Layer 6 of a small transformer language model trained on English Wikipedia (19 layers, counted from 0, width 128).
A neuron adds its activation times its output weights to the MLP's output. To switch it off is to set its activation to zero at one token and run the rest of the model.

Output weights of the MLP neurons that the questions are about. A number n stands for (n - 500) times 0.00074.
n10: 320,611,314,794,602,465,587,306,641,388,304,566,434,652,480,481,483,514,469,315,520,442,481,464,213,484,662,517,367,510,405,406,552,469,452,458,359,526,500,602,314,523,672,509,396,533,556,606,414,617,394,665,516,462,532,651,409,472,607,503,588,623,588,500,779,454,472,486,347,564,560,473,288,523,543,538,449,311,713,691,500,529,446,627,256,533,353,595,513,407,490,466,566,408,548,576,413,273,563,509,480,566,563,473,380,627,423,466,630,579,487,344,343,344,294,448,613,484,458,413,484,618,437,406,517,437,517,312
n25: 478,196,440,677,386,771,484,578,561,579,471,642,274,455,645,565,463,379,556,548,338,240,693,560,563,605,272,348,626,506,483,380,564,587,488,419,488,491,614,447,657,557,550,665,430,360,377,627,483,668,593,522,439,485,434,399,528,533,503,422,463,462,524,437,414,354,561,536,381,503,233,503,386,426,519,438,478,466,420,455,558,529,602,552,401,500,437,485,412,493,436,563,387,479,626,604,471,801,593,524,494,524,488,302,740,357,522,517,506,479,534,395,424,616,269,333,541,344,363,383,515,607,500,516,467,592,562,330
n45: 642,424,442,346,526,390,585,519,519,446,542,461,649,503,549,587,602,643,305,475,387,343,351,404,417,518,624,415,685,494,494,317,520,409,770,515,518,436,487,342,367,593,448,571,334,452,500,533,553,648,657,470,401,450,510,354,485,769,548,267,515,594,526,282,558,522,398,523,348,612,497,537,491,484,425,470,442,358,766,531,544,524,490,415,478,537,586,395,518,562,648,423,716,423,293,474,646,691,475,558,444,356,605,457,471,465,458,352,489,617,573,382,409,612,467,606,335,497,570,297,485,457,450,645,538,485,412,485
n48: 623,558,521,431,386,515,655,518,539,317,583,489,493,561,497,401,421,537,635,443,597,342,683,602,500,356,407,568,470,545,713,536,380,507,555,290,311,472,251,632,608,475,741,486,639,765,519,804,628,556,557,596,472,451,454,534,542,477,615,262,236,556,648,647,341,486,677,408,485,613,405,337,517,578,596,683,451,508,441,507,604,337,484,489,482,401,465,558,503,560,676,518,575,427,632,384,732,378,614,650,182,358,363,444,493,558,514,335,528,487,555,365,173,536,397,459,594,496,317,486,679,451,578,457,554,561,352,668
n49: 396,593,726,462,580,468,620,553,409,443,656,459,607,713,497,569,552,435,561,559,388,511,528,504,565,491,432,474,566,362,473,354,514,558,672,668,531,416,247,615,343,571,551,413,565,417,434,305,476,361,500,673,633,372,296,612,552,585,459,582,342,276,434,439,318,581,566,334,538,457,653,548,610,428,340,601,299,639,313,425,596,478,665,384,471,484,450,384,391,421,641,426,441,595,243,438,333,503,542,577,638,462,506,566,469,550,541,561,592,374,592,572,585,371,539,566,490,490,615,623,531,768,739,609,677,425,523,616
n55: 666,438,714,559,590,164,540,421,440,661,407,699,475,553,543,421,572,325,654,682,615,454,425,634,423,370,616,608,424,654,504,543,436,724,552,307,540,454,534,563,690,493,697,337,480,600,504,606,445,553,519,459,514,496,527,395,567,583,582,503,436,629,564,526,397,493,572,544,398,482,473,480,179,657,600,393,361,447,574,528,673,222,625,547,454,493,602,473,371,328,639,522,626,465,504,668,631,786,568,587,729,418,435,490,630,402,555,360,472,644,566,489,462,315,757,341,500,267,546,467,619,804,585,637,544,626,338,591
n115: 493,565,610,344,503,450,633,602,554,389,570,451,423,352,564,665,596,546,389,308,297,508,500,485,354,516,732,419,296,345,486,439,383,462,441,396,389,272,475,319,486,527,395,458,353,353,568,199,527,653,579,500,443,326,485,455,354,534,500,500,446,395,479,368,394,530,475,413,589,576,650,377,413,736,554,604,572,404,528,523,245,552,500,551,601,366,641,672,563,405,574,500,628,435,424,705,394,553,399,323,628,616,574,534,453,350,539,695,459,661,415,447,278,511,551,596,378,447,784,572,484,457,517,544,277,497,364,483
n153: 207,412,605,651,265,557,650,646,652,631,352,526,582,192,532,460,308,474,504,582,388,298,575,609,220,702,440,562,522,520,542,313,535,535,604,556,496,621,603,330,530,435,414,484,375,522,531,456,193,805,540,555,422,55,708,504,504,580,512,536,734,596,758,580,469,407,478,695,457,563,469,605,713,665,356,635,564,517,564,582,475,541,766,554,549,488,342,512,432,362,617,645,625,589,588,422,676,423,607,539,504,500,579,644,704,337,500,636,633,526,739,357,247,977,602,343,375,382,672,579,688,524,533,421,408,516,317,456
n208: 455,417,755,392,523,313,634,692,476,478,622,589,434,569,539,483,656,711,416,591,588,535,486,483,542,535,553,542,442,778,472,619,662,356,392,663,435,450,396,503,409,536,346,371,491,563,612,503,608,467,423,494,398,431,607,402,666,539,397,538,374,653,500,565,600,580,627,444,475,429,548,522,575,452,494,593,318,570,563,503,473,413,358,552,419,521,484,376,497,371,652,509,426,309,493,459,402,431,398,672,554,402,575,597,646,613,567,491,679,392,447,601,513,741,500,357,562,455,519,396,520,556,521,530,463,566,597,308
n217: 245,466,665,568,594,400,456,378,403,548,527,493,596,363,320,439,454,685,479,235,436,547,506,256,381,513,430,517,511,326,490,581,535,575,441,513,560,310,374,448,510,397,420,624,516,664,760,386,328,490,636,719,517,442,532,289,500,646,612,477,351,444,614,352,401,563,606,521,256,606,361,399,561,533,420,335,559,447,545,357,355,496,460,517,393,696,566,477,523,426,514,465,573,637,515,549,245,476,550,541,483,511,342,577,387,497,549,331,562,442,526,306,251,605,514,504,624,636,539,527,405,689,493,632,609,490,415,329
n222: 476,457,310,537,490,541,425,401,531,572,484,467,288,357,509,436,378,588,425,311,482,631,613,477,283,345,555,662,493,668,482,348,482,319,694,449,520,747,621,374,522,503,485,626,543,494,403,522,519,583,522,214,483,693,455,480,555,451,503,422,609,514,686,504,458,331,552,486,530,604,325,609,634,616,675,615,595,659,406,319,458,481,584,415,333,351,625,554,462,613,529,558,596,496,457,438,639,646,531,487,402,449,480,487,480,702,493,522,433,593,419,489,383,579,293,193,349,157,736,443,583,254,231,458,439,520,302,507
n242: 587,459,377,394,617,450,414,620,363,516,432,625,478,506,685,566,430,723,252,798,771,559,530,538,596,374,585,519,543,491,568,433,421,371,406,445,364,429,333,484,598,556,575,488,518,372,683,443,663,534,718,521,484,702,503,482,525,512,437,539,634,555,370,523,323,509,507,707,444,420,600,394,548,610,475,606,460,440,406,612,525,284,448,367,313,456,439,455,454,487,444,545,551,480,535,382,341,223,516,573,550,661,416,399,605,529,530,468,544,379,512,701,625,433,487,523,525,453,564,354,607,612,619,497,392,473,503,531
n247: 606,335,443,618,560,444,581,317,567,708,379,445,524,494,505,403,432,388,409,386,408,539,532,517,418,412,545,509,415,415,595,658,471,690,470,580,419,488,500,500,554,348,376,547,570,606,477,484,679,349,457,627,570,507,619,576,500,608,421,506,497,488,432,746,480,485,571,500,490,334,321,466,500,558,632,610,533,526,443,457,441,647,426,438,473,582,301,406,470,744,777,725,471,286,545,571,466,264,378,451,494,410,603,514,371,522,518,563,419,427,595,500,540,307,520,406,566,579,238,544,564,574,372,330,475,430,571,578
n250: 314,636,514,586,455,273,601,427,456,729,411,392,473,483,562,579,696,543,278,418,500,572,487,651,639,358,586,569,318,642,362,483,453,506,350,662,354,406,607,369,504,561,646,474,617,537,558,748,478,615,383,530,412,370,482,490,385,487,598,543,471,343,718,440,497,541,732,528,587,563,591,600,523,610,411,593,537,311,507,343,469,611,342,601,510,486,524,375,527,504,435,581,539,308,773,661,636,500,725,481,466,539,474,446,305,628,666,500,290,246,420,601,374,604,327,504,540,419,603,392,493,618,490,313,416,507,452,746
n277: 405,518,507,592,317,485,356,482,571,667,322,615,430,550,358,428,455,641,424,514,589,570,351,180,535,772,226,578,583,674,573,615,291,274,538,750,607,476,356,442,681,798,493,359,385,403,413,613,522,427,648,619,405,720,538,622,737,582,264,473,346,389,474,558,526,664,384,522,493,446,504,604,446,489,401,572,583,541,522,458,475,488,543,400,500,409,409,595,455,619,627,299,389,576,635,433,558,467,553,536,440,504,660,497,536,539,754,745,472,416,445,411,588,512,374,414,458,581,394,414,342,484,419,600,684,510,496,615
n286: 374,394,596,399,465,403,459,378,310,386,407,489,407,453,483,481,468,602,300,520,453,390,404,426,444,500,388,385,386,606,427,262,465,500,555,442,554,461,504,400,633,490,500,446,417,320,564,429,485,391,590,400,430,461,374,510,549,721,778,588,576,762,464,172,438,381,585,379,450,671,268,479,413,393,651,620,621,553,357,410,541,631,493,578,550,397,515,706,454,486,549,472,557,496,621,205,404,702,563,368,598,602,529,577,610,520,757,510,497,506,646,323,366,447,565,365,559,430,640,643,672,562,617,368,510,458,510,490

Each question names a token from some text and the token that comes next. It shows the activations a of the neurons there, in the order above. A number n stands for (n - 500) times 0.0041.

Then comes g, the gradient of the next token's log-probability with respect to the MLP's output, scaled to length 1. A neuron's effect is roughly proportional to its activation times (output weights . g). A number n stands for (n - 500) times 0.00071.

" National", then "ised"
a: 486,498,504,484,485,509,477,459,501,491,504,451,457,443,499,491
g: 542,604,418,564,395,482,438,394,500,420,602,744,774,394,548,523,340,702,512,420,475,476,300,435,503,389,246,315,602,387,558,459,761,509,385,488,433,622,652,391,618,439,476,446,616,560,428,521,659,304,475,413,394,509,531,586,545,430,697,474,545,532,615,647,558,653,460,452,300,231,553,437,315,394,498,553,534,626,355,835,654,538,622,286,570,650,272,480,464,596,538,464,419,610,440,386,452,617,610,527,703,383,569,417,422,462,316,376,450,730,671,453,389,583,395,430,315,600,340,696,341,536,238,299,605,655,419,681
Which neuron, switched off, raises the next token's probability most? n247

" 27", then " D"
a: 527,518,440,525,482,496,556,462,498,491,486,517,504,455,525,537
g: 269,252,749,666,571,459,411,616,343,601,447,254,529,549,314,527,410,724,338,433,397,507,586,548,637,391,381,471,685,581,619,801,393,490,533,557,599,341,417,519,706,487,539,358,296,369,497,689,543,412,439,424,218,411,413,485,502,248,493,569,480,735,460,454,570,449,575,594,722,583,610,550,485,628,615,685,493,539,438,430,479,556,573,735,614,493,676,536,545,637,391,186,607,541,365,364,574,625,531,378,523,489,385,520,352,625,737,684,481,490,552,597,550,561,509,573,608,518,741,354,404,487,403,400,547,558,490,761
Which neuron, switched off, lowers the next token's probability most? n286

" episode", then ":"
a: 517,479,496,490,501,514,527,491,504,487,477,525,573,450,527,533
g: 687,514,633,548,740,370,457,446,607,468,362,573,691,543,273,403,558,604,538,471,525,582,578,371,479,739,623,373,378,556,385,431,588,556,406,633,488,578,388,479,475,544,578,562,578,404,451,587,326,518,446,426,524,624,591,614,413,665,257,635,648,400,443,677,691,546,443,480,633,592,725,439,275,657,536,378,341,549,481,608,739,542,346,485,418,518,822,409,350,474,431,501,810,316,731,455,475,366,365,483,590,439,551,323,385,596,506,353,624,684,396,736,389,458,415,901,527,430,517,430,629,386,536,401,640,557,348,534
Which neuron, switched off, raises the next token's probability most? n286

"ess", then " F"
a: 530,489,505,504,512,461,523,617,523,502,485,533,475,522,534,497
g: 532,366,339,495,555,291,606,566,837,343,470,260,403,407,512,450,533,556,828,487,510,428,658,285,367,532,692,666,474,635,554,514,498,610,585,604,697,484,328,747,572,532,530,660,491,539,294,630,635,446,541,520,527,644,587,494,322,419,634,493,681,511,294,416,337,416,583,601,443,733,504,529,548,597,664,453,483,511,328,171,580,377,508,578,371,489,592,497,651,402,530,556,492,500,335,420,361,495,636,451,597,511,763,651,366,292,425,391,649,397,405,415,682,420,301,327,624,485,425,506,583,654,591,602,599,654,346,565
Which neuron, switched off, raises the next token's probability most? n153

"ren", then "n"
a: 508,500,499,463,496,449,528,498,504,485,496,532,494,489,473,448
g: 646,597,342,390,529,483,429,496,637,364,239,501,564,350,487,671,246,411,235,498,335,384,312,288,424,694,661,439,401,617,356,556,539,493,589,467,293,483,322,552,681,457,280,714,481,362,347,500,393,585,379,364,690,643,534,399,612,349,468,193,411,482,498,610,472,624,427,577,607,531,480,573,574,652,313,499,585,626,542,545,326,475,475,560,642,532,508,564,667,397,484,504,364,512,339,460,273,545,395,481,277,573,435,493,561,537,563,713,696,527,585,302,434,678,619,729,328,552,368,579,715,497,537,390,703,534,662,544
Which neuron, switched off, lowers the next token's probability most? n55

"eg", then "i"
a: 530,511,482,500,433,431,478,466,377,504,496,479,489,449,475,478
g: 560,598,363,336,532,619,467,420,428,601,456,612,568,666,624,440,437,436,375,348,356,427,545,540,341,487,519,393,485,454,608,414,735,443,447,557,399,481,385,649,310,599,813,511,752,357,558,766,375,505,408,484,757,445,405,367,538,488,531,526,412,328,391,305,431,349,487,354,627,559,286,684,551,387,521,607,761,441,363,468,357,517,550,405,582,436,524,492,322,580,553,243,601,544,261,460,491,560,530,449,55,401,521,637,491,567,501,549,222,699,465,484,426,370,696,514,650,647,667,529,360,343,461,537,354,580,556,434
Which neuron, switched off, lowers the next token's probability most? n208

"|", then " 1980"
a: 490,497,459,495,555,501,500,515,511,509,487,517,490,466,478,492
g: 619,306,348,470,523,442,439,141,258,459,495,610,484,443,548,346,541,697,465,696,623,622,362,455,655,521,391,401,520,359,581,665,429,574,525,603,672,296,477,411,608,304,432,715,600,582,518,515,418,424,167,655,339,374,599,589,563,548,768,470,471,526,531,527,497,676,401,524,418,476,551,488,302,526,578,406,755,453,513,442,494,283,523,368,566,556,661,491,449,468,429,809,657,486,514,670,473,548,244,686,183,486,573,487,603,434,308,539,429,574,338,661,439,593,490,386,216,505,354,596,586,493,397,477,458,592,539,458
Which neuron, switched off, raises the next token's probability most? n49

" S", then "ik"
a: 502,517,496,493,511,439,476,496,488,470,522,535,503,459,490,500
g: 417,269,488,744,251,562,585,444,426,374,673,531,476,311,611,397,529,770,511,432,464,372,590,539,347,417,609,384,351,346,703,490,601,591,648,676,639,594,672,567,215,558,542,404,428,549,599,714,432,471,701,469,500,512,701,492,523,689,629,728,473,503,423,421,575,378,558,546,475,482,327,534,412,523,679,495,755,405,358,530,497,513,519,413,511,541,612,565,460,485,370,324,567,576,520,423,570,406,420,291,372,628,368,440,229,266,375,695,310,372,515,435,475,392,373,383,507,714,555,637,541,339,489,534,217,282,407,613
Which neuron, switched off, lowers the next token's probability most? n55

"oth", then "sch"
a: 548,530,508,532,441,443,491,500,499,501,474,486,493,524,477,478
g: 296,670,534,432,528,578,363,487,388,491,229,539,608,740,688,293,507,397,643,490,632,518,469,388,489,590,352,400,456,622,506,681,196,349,528,526,503,512,574,421,579,574,289,436,496,592,314,500,475,370,425,609,640,767,608,505,454,306,301,479,345,673,364,671,423,603,465,524,454,332,447,570,464,386,330,553,492,700,460,465,634,402,528,361,434,599,338,619,275,323,414,572,459,499,272,598,446,423,450,455,589,587,258,580,519,198,467,495,663,464,299,313,699,218,474,619,368,526,432,330,506,305,511,480,584,534,401,418
Which two neurons, each switched off alone, lower its probability most, in order? n286, n222

"im", then " side"
a: 521,520,495,499,477,445,427,472,457,482,548,510,490,405,492,514
g: 310,628,706,478,483,465,696,340,507,674,417,383,424,459,624,672,557,669,433,393,514,331,360,534,507,322,638,408,360,324,418,283,471,473,685,419,469,552,594,588,435,351,485,520,501,422,360,222,711,546,577,264,299,181,572,365,262,703,591,557,444,614,468,661,385,447,375,566,564,486,371,444,435,667,649,393,536,266,453,707,554,577,487,458,593,626,647,598,618,645,518,459,403,488,630,712,575,616,823,303,529,503,605,457,701,477,650,513,504,539,384,608,490,399,660,442,567,698,417,490,376,389,449,331,613,560,555,434
Which neuron, switched off, raises the next token's probability most? n115

",", then " short"
a: 514,500,443,500,495,491,483,501,508,499,410,497,515,536,535,473
g: 375,539,520,582,671,478,592,570,655,634,316,608,801,436,593,513,219,436,458,468,727,334,498,391,721,473,545,178,325,421,313,383,433,438,409,526,334,524,285,764,442,499,365,430,553,628,543,315,486,525,583,645,411,344,514,600,392,602,247,389,656,775,405,552,534,317,568,611,357,609,547,588,236,510,439,354,572,539,468,498,632,379,757,382,502,567,680,588,533,567,534,484,531,514,553,514,507,408,603,644,521,532,351,447,566,609,217,627,418,590,568,522,473,463,545,538,553,370,695,802,486,551,399,588,320,469,401,474
Which neuron, switched off, lowers the next token's probability most? n222

" |", then " Notes"
a: 489,456,477,536,432,531,502,29,495,507,450,601,506,495,491,492
g: 555,615,422,502,372,447,442,730,238,317,410,289,490,623,379,717,619,731,329,416,195,425,337,560,361,548,623,383,622,491,564,757,655,258,466,488,589,669,413,348,507,652,518,472,544,619,433,308,520,276,519,626,200,429,549,574,650,734,361,398,558,408,497,462,522,508,466,350,434,424,354,539,508,418,655,513,315,635,598,634,421,385,481,510,577,402,641,554,605,545,433,359,509,465,514,321,556,339,584,562,467,458,456,270,636,300,513,573,332,407,293,582,477,572,443,305,562,401,536,592,220,568,554,426,467,297,473,614
Which neuron, switched off, lowers the next token's probability most? n153

"id", then "ie"
a: 498,524,505,537,466,473,500,491,483,510,502,517,509,404,501,510
g: 432,337,408,574,394,469,440,699,454,278,684,526,539,215,363,667,419,545,536,300,459,495,377,593,572,319,427,416,479,401,358,575,495,527,392,525,464,422,698,717,325,636,851,379,574,582,695,547,563,408,585,455,481,392,475,479,672,647,466,606,511,330,474,428,606,533,562,451,689,724,628,329,654,472,435,613,516,529,521,479,536,457,643,704,630,409,444,383,512,477,473,515,647,658,664,585,634,273,672,354,380,437,676,579,614,683,660,424,434,451,559,495,409,605,531,544,625,390,257,675,447,508,369,288,676,800,659,671
Which neuron, switched off, lowers the next token's probability most? n48

" Roberts", then "\n"
a: 543,491,534,496,459,486,492,512,521,525,500,502,499,484,257,523
g: 606,522,387,533,677,320,423,551,545,552,679,358,556,565,423,485,510,761,473,537,593,438,554,492,533,432,443,347,515,836,361,513,514,567,496,298,349,395,625,499,456,519,425,463,482,667,534,542,459,792,694,422,705,394,716,346,453,502,628,439,622,603,485,382,357,422,548,641,583,644,673,408,462,418,584,595,560,147,330,252,535,449,208,517,569,336,551,600,473,347,460,184,373,521,347,510,479,783,523,663,458,623,506,594,595,638,625,555,686,343,464,478,453,311,484,509,510,319,378,547,545,441,392,414,542,415,248,327
Which neuron, switched off, lowers the next token's probability most? n277

"aj", then "itar"
a: 509,515,500,518,524,452,429,450,519,507,481,517,489,450,497,529
g: 495,710,310,561,315,589,377,511,450,602,584,751,628,643,518,430,380,430,569,408,450,451,372,642,490,466,321,507,503,634,203,402,324,265,313,375,485,279,532,438,482,456,481,531,306,555,480,547,722,531,581,576,553,615,571,499,736,199,437,348,530,557,647,508,501,775,391,606,521,452,390,519,472,412,289,380,399,480,557,365,386,420,518,434,674,522,250,451,297,389,328,564,483,800,582,239,456,428,531,451,601,589,330,363,401,653,478,516,658,674,571,638,489,523,354,440,293,442,410,507,562,407,389,385,761,427,434,537
Which neuron, switched off, lowers the next token's probability most? n115

" in", then " Woman"
a: 501,489,483,385,486,522,496,475,488,481,498,483,500,474,500,489
g: 554,816,619,624,522,518,408,428,677,484,651,423,472,528,401,454,802,627,344,413,396,413,368,583,569,289,389,649,514,513,456,595,517,441,721,601,601,467,430,357,494,702,421,511,456,453,619,435,347,176,547,412,480,441,604,226,534,583,316,607,487,520,601,258,501,594,538,384,556,284,387,326,471,345,462,782,378,499,474,435,417,783,420,467,379,422,456,378,390,472,473,686,571,323,395,219,415,670,584,511,571,467,461,748,513,318,675,587,534,519,471,339,512,600,448,719,644,475,427,350,643,651,587,513,489,569,357,634
Which neuron, switched off, lowers the next token's probability most? n48

"00", then ","
a: 421,505,539,554,462,522,475,467,394,580,573,472,518,484,502,546
g: 550,466,479,666,639,361,516,382,491,565,548,558,361,688,396,477,634,424,483,393,476,529,524,277,479,628,215,563,416,397,524,502,596,571,264,575,501,621,320,420,431,581,496,462,532,340,522,488,428,450,352,646,381,579,569,510,336,450,481,517,353,394,374,452,389,322,601,399,331,525,603,509,808,425,639,498,683,231,688,836,640,524,714,378,667,352,552,376,563,580,699,690,647,228,615,648,506,495,721,647,316,461,519,552,383,664,651,519,400,433,596,377,360,414,397,434,385,649,636,411,441,584,780,597,549,345,557,539
Which neuron, switched off, lowers the next token's probability most? n217

" D", then "ress"
a: 501,514,538,447,510,488,491,506,498,480,520,510,405,457,525,506
g: 742,467,558,353,664,438,504,518,673,436,347,375,526,573,491,658,549,619,651,261,597,339,473,365,518,652,371,580,294,581,298,396,402,621,759,568,558,676,670,633,726,508,544,331,627,418,668,341,615,514,351,418,528,417,457,687,453,588,614,372,471,579,613,238,776,528,641,543,454,421,373,559,682,655,524,331,354,599,723,445,453,341,720,384,545,644,606,569,477,331,445,274,490,544,412,627,599,355,622,550,493,395,533,427,460,447,628,383,663,533,505,600,484,661,766,445,718,409,445,368,461,463,383,564,488,599,627,351
Which neuron, switched off, lowers the next token's probability most? n247

",", then " Sil"
a: 476,463,512,500,507,511,474,485,501,481,526,510,501,481,524,469
g: 469,580,354,559,522,775,278,529,566,768,596,286,324,653,434,481,405,546,407,475,562,458,438,233,401,491,384,581,733,532,683,566,721,317,537,369,769,416,361,341,533,605,382,449,542,561,570,606,538,536,388,248,586,557,496,455,460,538,243,488,543,449,486,426,497,532,426,394,372,518,461,612,586,500,608,713,448,647,581,723,419,323,587,477,575,480,543,492,569,276,406,479,633,456,320,481,728,669,273,409,458,429,522,555,261,559,351,402,525,617,600,475,375,673,385,599,527,460,539,532,601,439,641,566,624,560,78,653
Which neuron, switched off, lowers the next token's probability most? n222

"a", then " Ne"
a: 650,550,501,506,485,484,518,504,510,525,487,487,484,637,497,584
g: 430,596,572,549,267,596,378,548,680,314,525,547,338,516,573,390,423,601,371,520,511,408,362,180,440,578,771,404,400,728,426,530,696,568,556,543,761,368,417,500,238,714,467,415,469,373,212,434,184,577,467,502,684,461,324,407,423,414,462,507,576,373,361,719,604,401,458,425,287,459,555,482,336,581,463,658,372,552,395,351,648,573,334,890,443,563,673,508,476,476,440,661,691,440,608,424,550,642,266,478,614,440,472,498,405,561,432,549,547,745,553,483,469,550,488,597,589,511,537,517,398,493,548,405,654,517,363,490
Which neuron, switched off, lowers the next token's probability most? n10

" 3", then "33"
a: 499,503,353,526,491,523,499,497,463,427,500,505,487,470,505,503
g: 439,595,446,316,659,330,565,565,373,594,488,631,511,345,478,576,603,375,624,678,526,430,408,397,342,603,303,486,264,637,267,170,595,439,495,536,578,608,486,542,367,530,559,606,699,486,478,605,232,648,460,386,674,630,543,655,723,450,525,719,513,285,550,498,640,460,644,567,582,520,527,562,501,591,377,574,563,654,261,295,442,707,490,570,520,605,398,479,669,385,365,689,514,153,565,648,588,580,307,556,410,609,535,463,411,391,361,591,501,353,637,534,584,405,277,729,474,634,397,513,503,550,503,377,358,303,392,583
Which neuron, switched off, lowers the next token's probability most? n45

" areas", then " of"
a: 539,500,498,491,509,507,487,454,501,500,496,473,503,508,500,519
g: 203,484,693,629,469,451,428,605,307,481,467,371,476,538,541,303,589,678,457,472,413,553,602,350,494,469,481,418,538,464,546,425,228,495,117,644,526,365,616,475,421,502,659,378,295,607,335,488,376,487,190,495,455,519,554,440,495,588,444,573,525,499,627,593,757,513,420,291,796,725,442,487,215,690,522,545,454,595,595,473,706,239,365,619,566,306,591,534,579,499,488,575,540,250,541,665,580,302,383,585,449,536,549,513,531,442,535,436,545,478,368,351,593,682,689,327,573,403,449,447,651,431,349,510,679,582,407,409
Which neuron, switched off, lowers the next token's probability most? n10

"ig", then "uri"
a: 505,479,522,515,482,472,500,469,500,518,493,488,519,397,321,501
g: 603,591,741,722,605,449,440,578,852,239,449,437,420,505,349,507,610,391,642,622,354,583,506,235,347,557,345,439,412,530,48,288,535,455,172,520,433,614,551,413,394,506,432,597,434,526,472,659,554,476,694,349,283,643,406,393,384,504,422,576,601,754,453,502,368,608,516,556,577,532,326,426,526,499,420,621,375,465,671,633,699,557,475,548,466,489,438,580,633,646,470,720,661,564,703,560,650,479,346,467,417,553,423,367,557,369,515,390,580,596,684,552,418,559,640,576,447,462,640,342,359,584,591,458,457,443,606,455
Which neuron, switched off, lowers the next token's probability most? n277

",", then " ("
a: 494,493,500,493,476,473,501,484,503,544,508,502,520,461,527,543
g: 621,527,440,406,467,189,419,314,307,507,586,404,395,588,535,434,586,568,485,439,430,572,468,477,421,559,365,544,600,523,329,504,678,335,586,508,551,587,602,511,504,447,661,466,554,591,598,565,381,523,574,661,392,469,582,426,625,596,622,470,456,257,537,136,363,321,740,394,529,609,419,526,481,273,303,561,342,513,343,548,595,416,435,398,548,357,295,428,416,426,637,436,466,460,424,302,438,877,694,519,458,372,368,573,491,589,751,649,604,528,374,402,678,477,311,546,448,404,776,669,688,599,534,694,306,740,499,518
Which neuron, switched off, lowers the next token's probability most? n286

"ial", then " areas"
a: 510,497,501,494,496,556,514,504,506,560,474,611,393,482,493,434
g: 478,255,514,354,339,353,441,622,475,591,361,486,467,581,429,705,612,650,526,607,551,534,652,717,671,567,612,422,397,359,624,456,310,476,350,832,622,414,424,597,454,473,751,617,508,630,612,453,419,495,614,531,649,597,505,477,478,605,270,226,508,615,282,559,467,562,261,585,718,434,437,302,429,352,471,298,424,472,390,562,460,438,464,807,561,471,520,385,332,668,570,546,406,368,513,531,649,347,316,515,527,538,457,658,595,503,389,162,429,440,641,434,523,708,602,406,658,398,430,441,546,477,573,688,474,290,511,360
Which neuron, switched off, lowers the next token's probability most? n242

"im", then " have"
a: 515,516,487,494,478,482,479,475,492,502,558,502,494,411,500,502
g: 650,485,742,548,445,417,389,400,442,587,509,545,362,636,433,416,299,674,293,511,532,325,393,505,463,469,518,574,524,578,601,436,278,345,508,614,337,525,527,510,462,306,449,558,330,655,591,501,631,464,478,321,547,750,524,394,569,512,554,461,532,697,381,472,219,346,404,496,409,506,543,596,511,263,657,577,457,474,398,653,762,558,389,486,615,527,145,512,352,478,590,318,602,545,427,542,538,602,567,461,574,482,398,512,712,297,494,540,600,266,349,434,672,619,389,316,535,460,522,814,213,374,610,195,649,411,551,435
Which neuron, switched off, lowers the next token's probability most? n250

"\n", then "|"
a: 474,516,472,516,459,465,472,446,515,500,513,495,500,455,493,498
g: 404,293,547,354,586,405,349,342,563,526,399,408,395,640,468,696,556,374,507,424,561,601,322,467,515,257,595,661,313,437,552,426,558,772,544,392,473,302,450,481,477,511,522,650,680,795,483,577,461,589,435,394,542,472,595,545,334,256,667,760,334,430,584,392,510,321,239,403,557,673,521,452,342,474,479,530,461,532,473,607,571,546,631,669,478,608,635,485,507,501,341,355,420,350,502,684,699,662,550,370,665,420,482,533,311,491,764,583,112,669,412,401,500,549,630,325,602,482,466,624,527,488,634,608,617,463,602,700
Which neuron, switched off, lowers the next token's probability most? n153

" T", then "ess"
a: 485,536,488,449,485,494,482,477,503,509,517,512,489,485,478,499
g: 504,503,465,535,338,575,452,365,506,390,300,420,369,302,508,590,418,610,243,728,580,471,586,569,435,563,490,219,510,235,632,531,514,384,581,510,525,215,692,517,382,589,439,388,568,612,324,427,227,668,521,410,442,414,466,379,645,622,482,661,544,530,482,455,568,489,462,594,488,464,487,290,334,522,408,669,401,766,526,430,375,679,398,579,731,464,540,382,319,411,641,373,288,591,357,455,280,617,464,325,539,483,532,400,341,425,303,601,515,479,505,409,430,571,362,430,302,583,752,820,609,477,222,544,435,521,481,543
Which neuron, switched off, lowers the next token's probability most? n48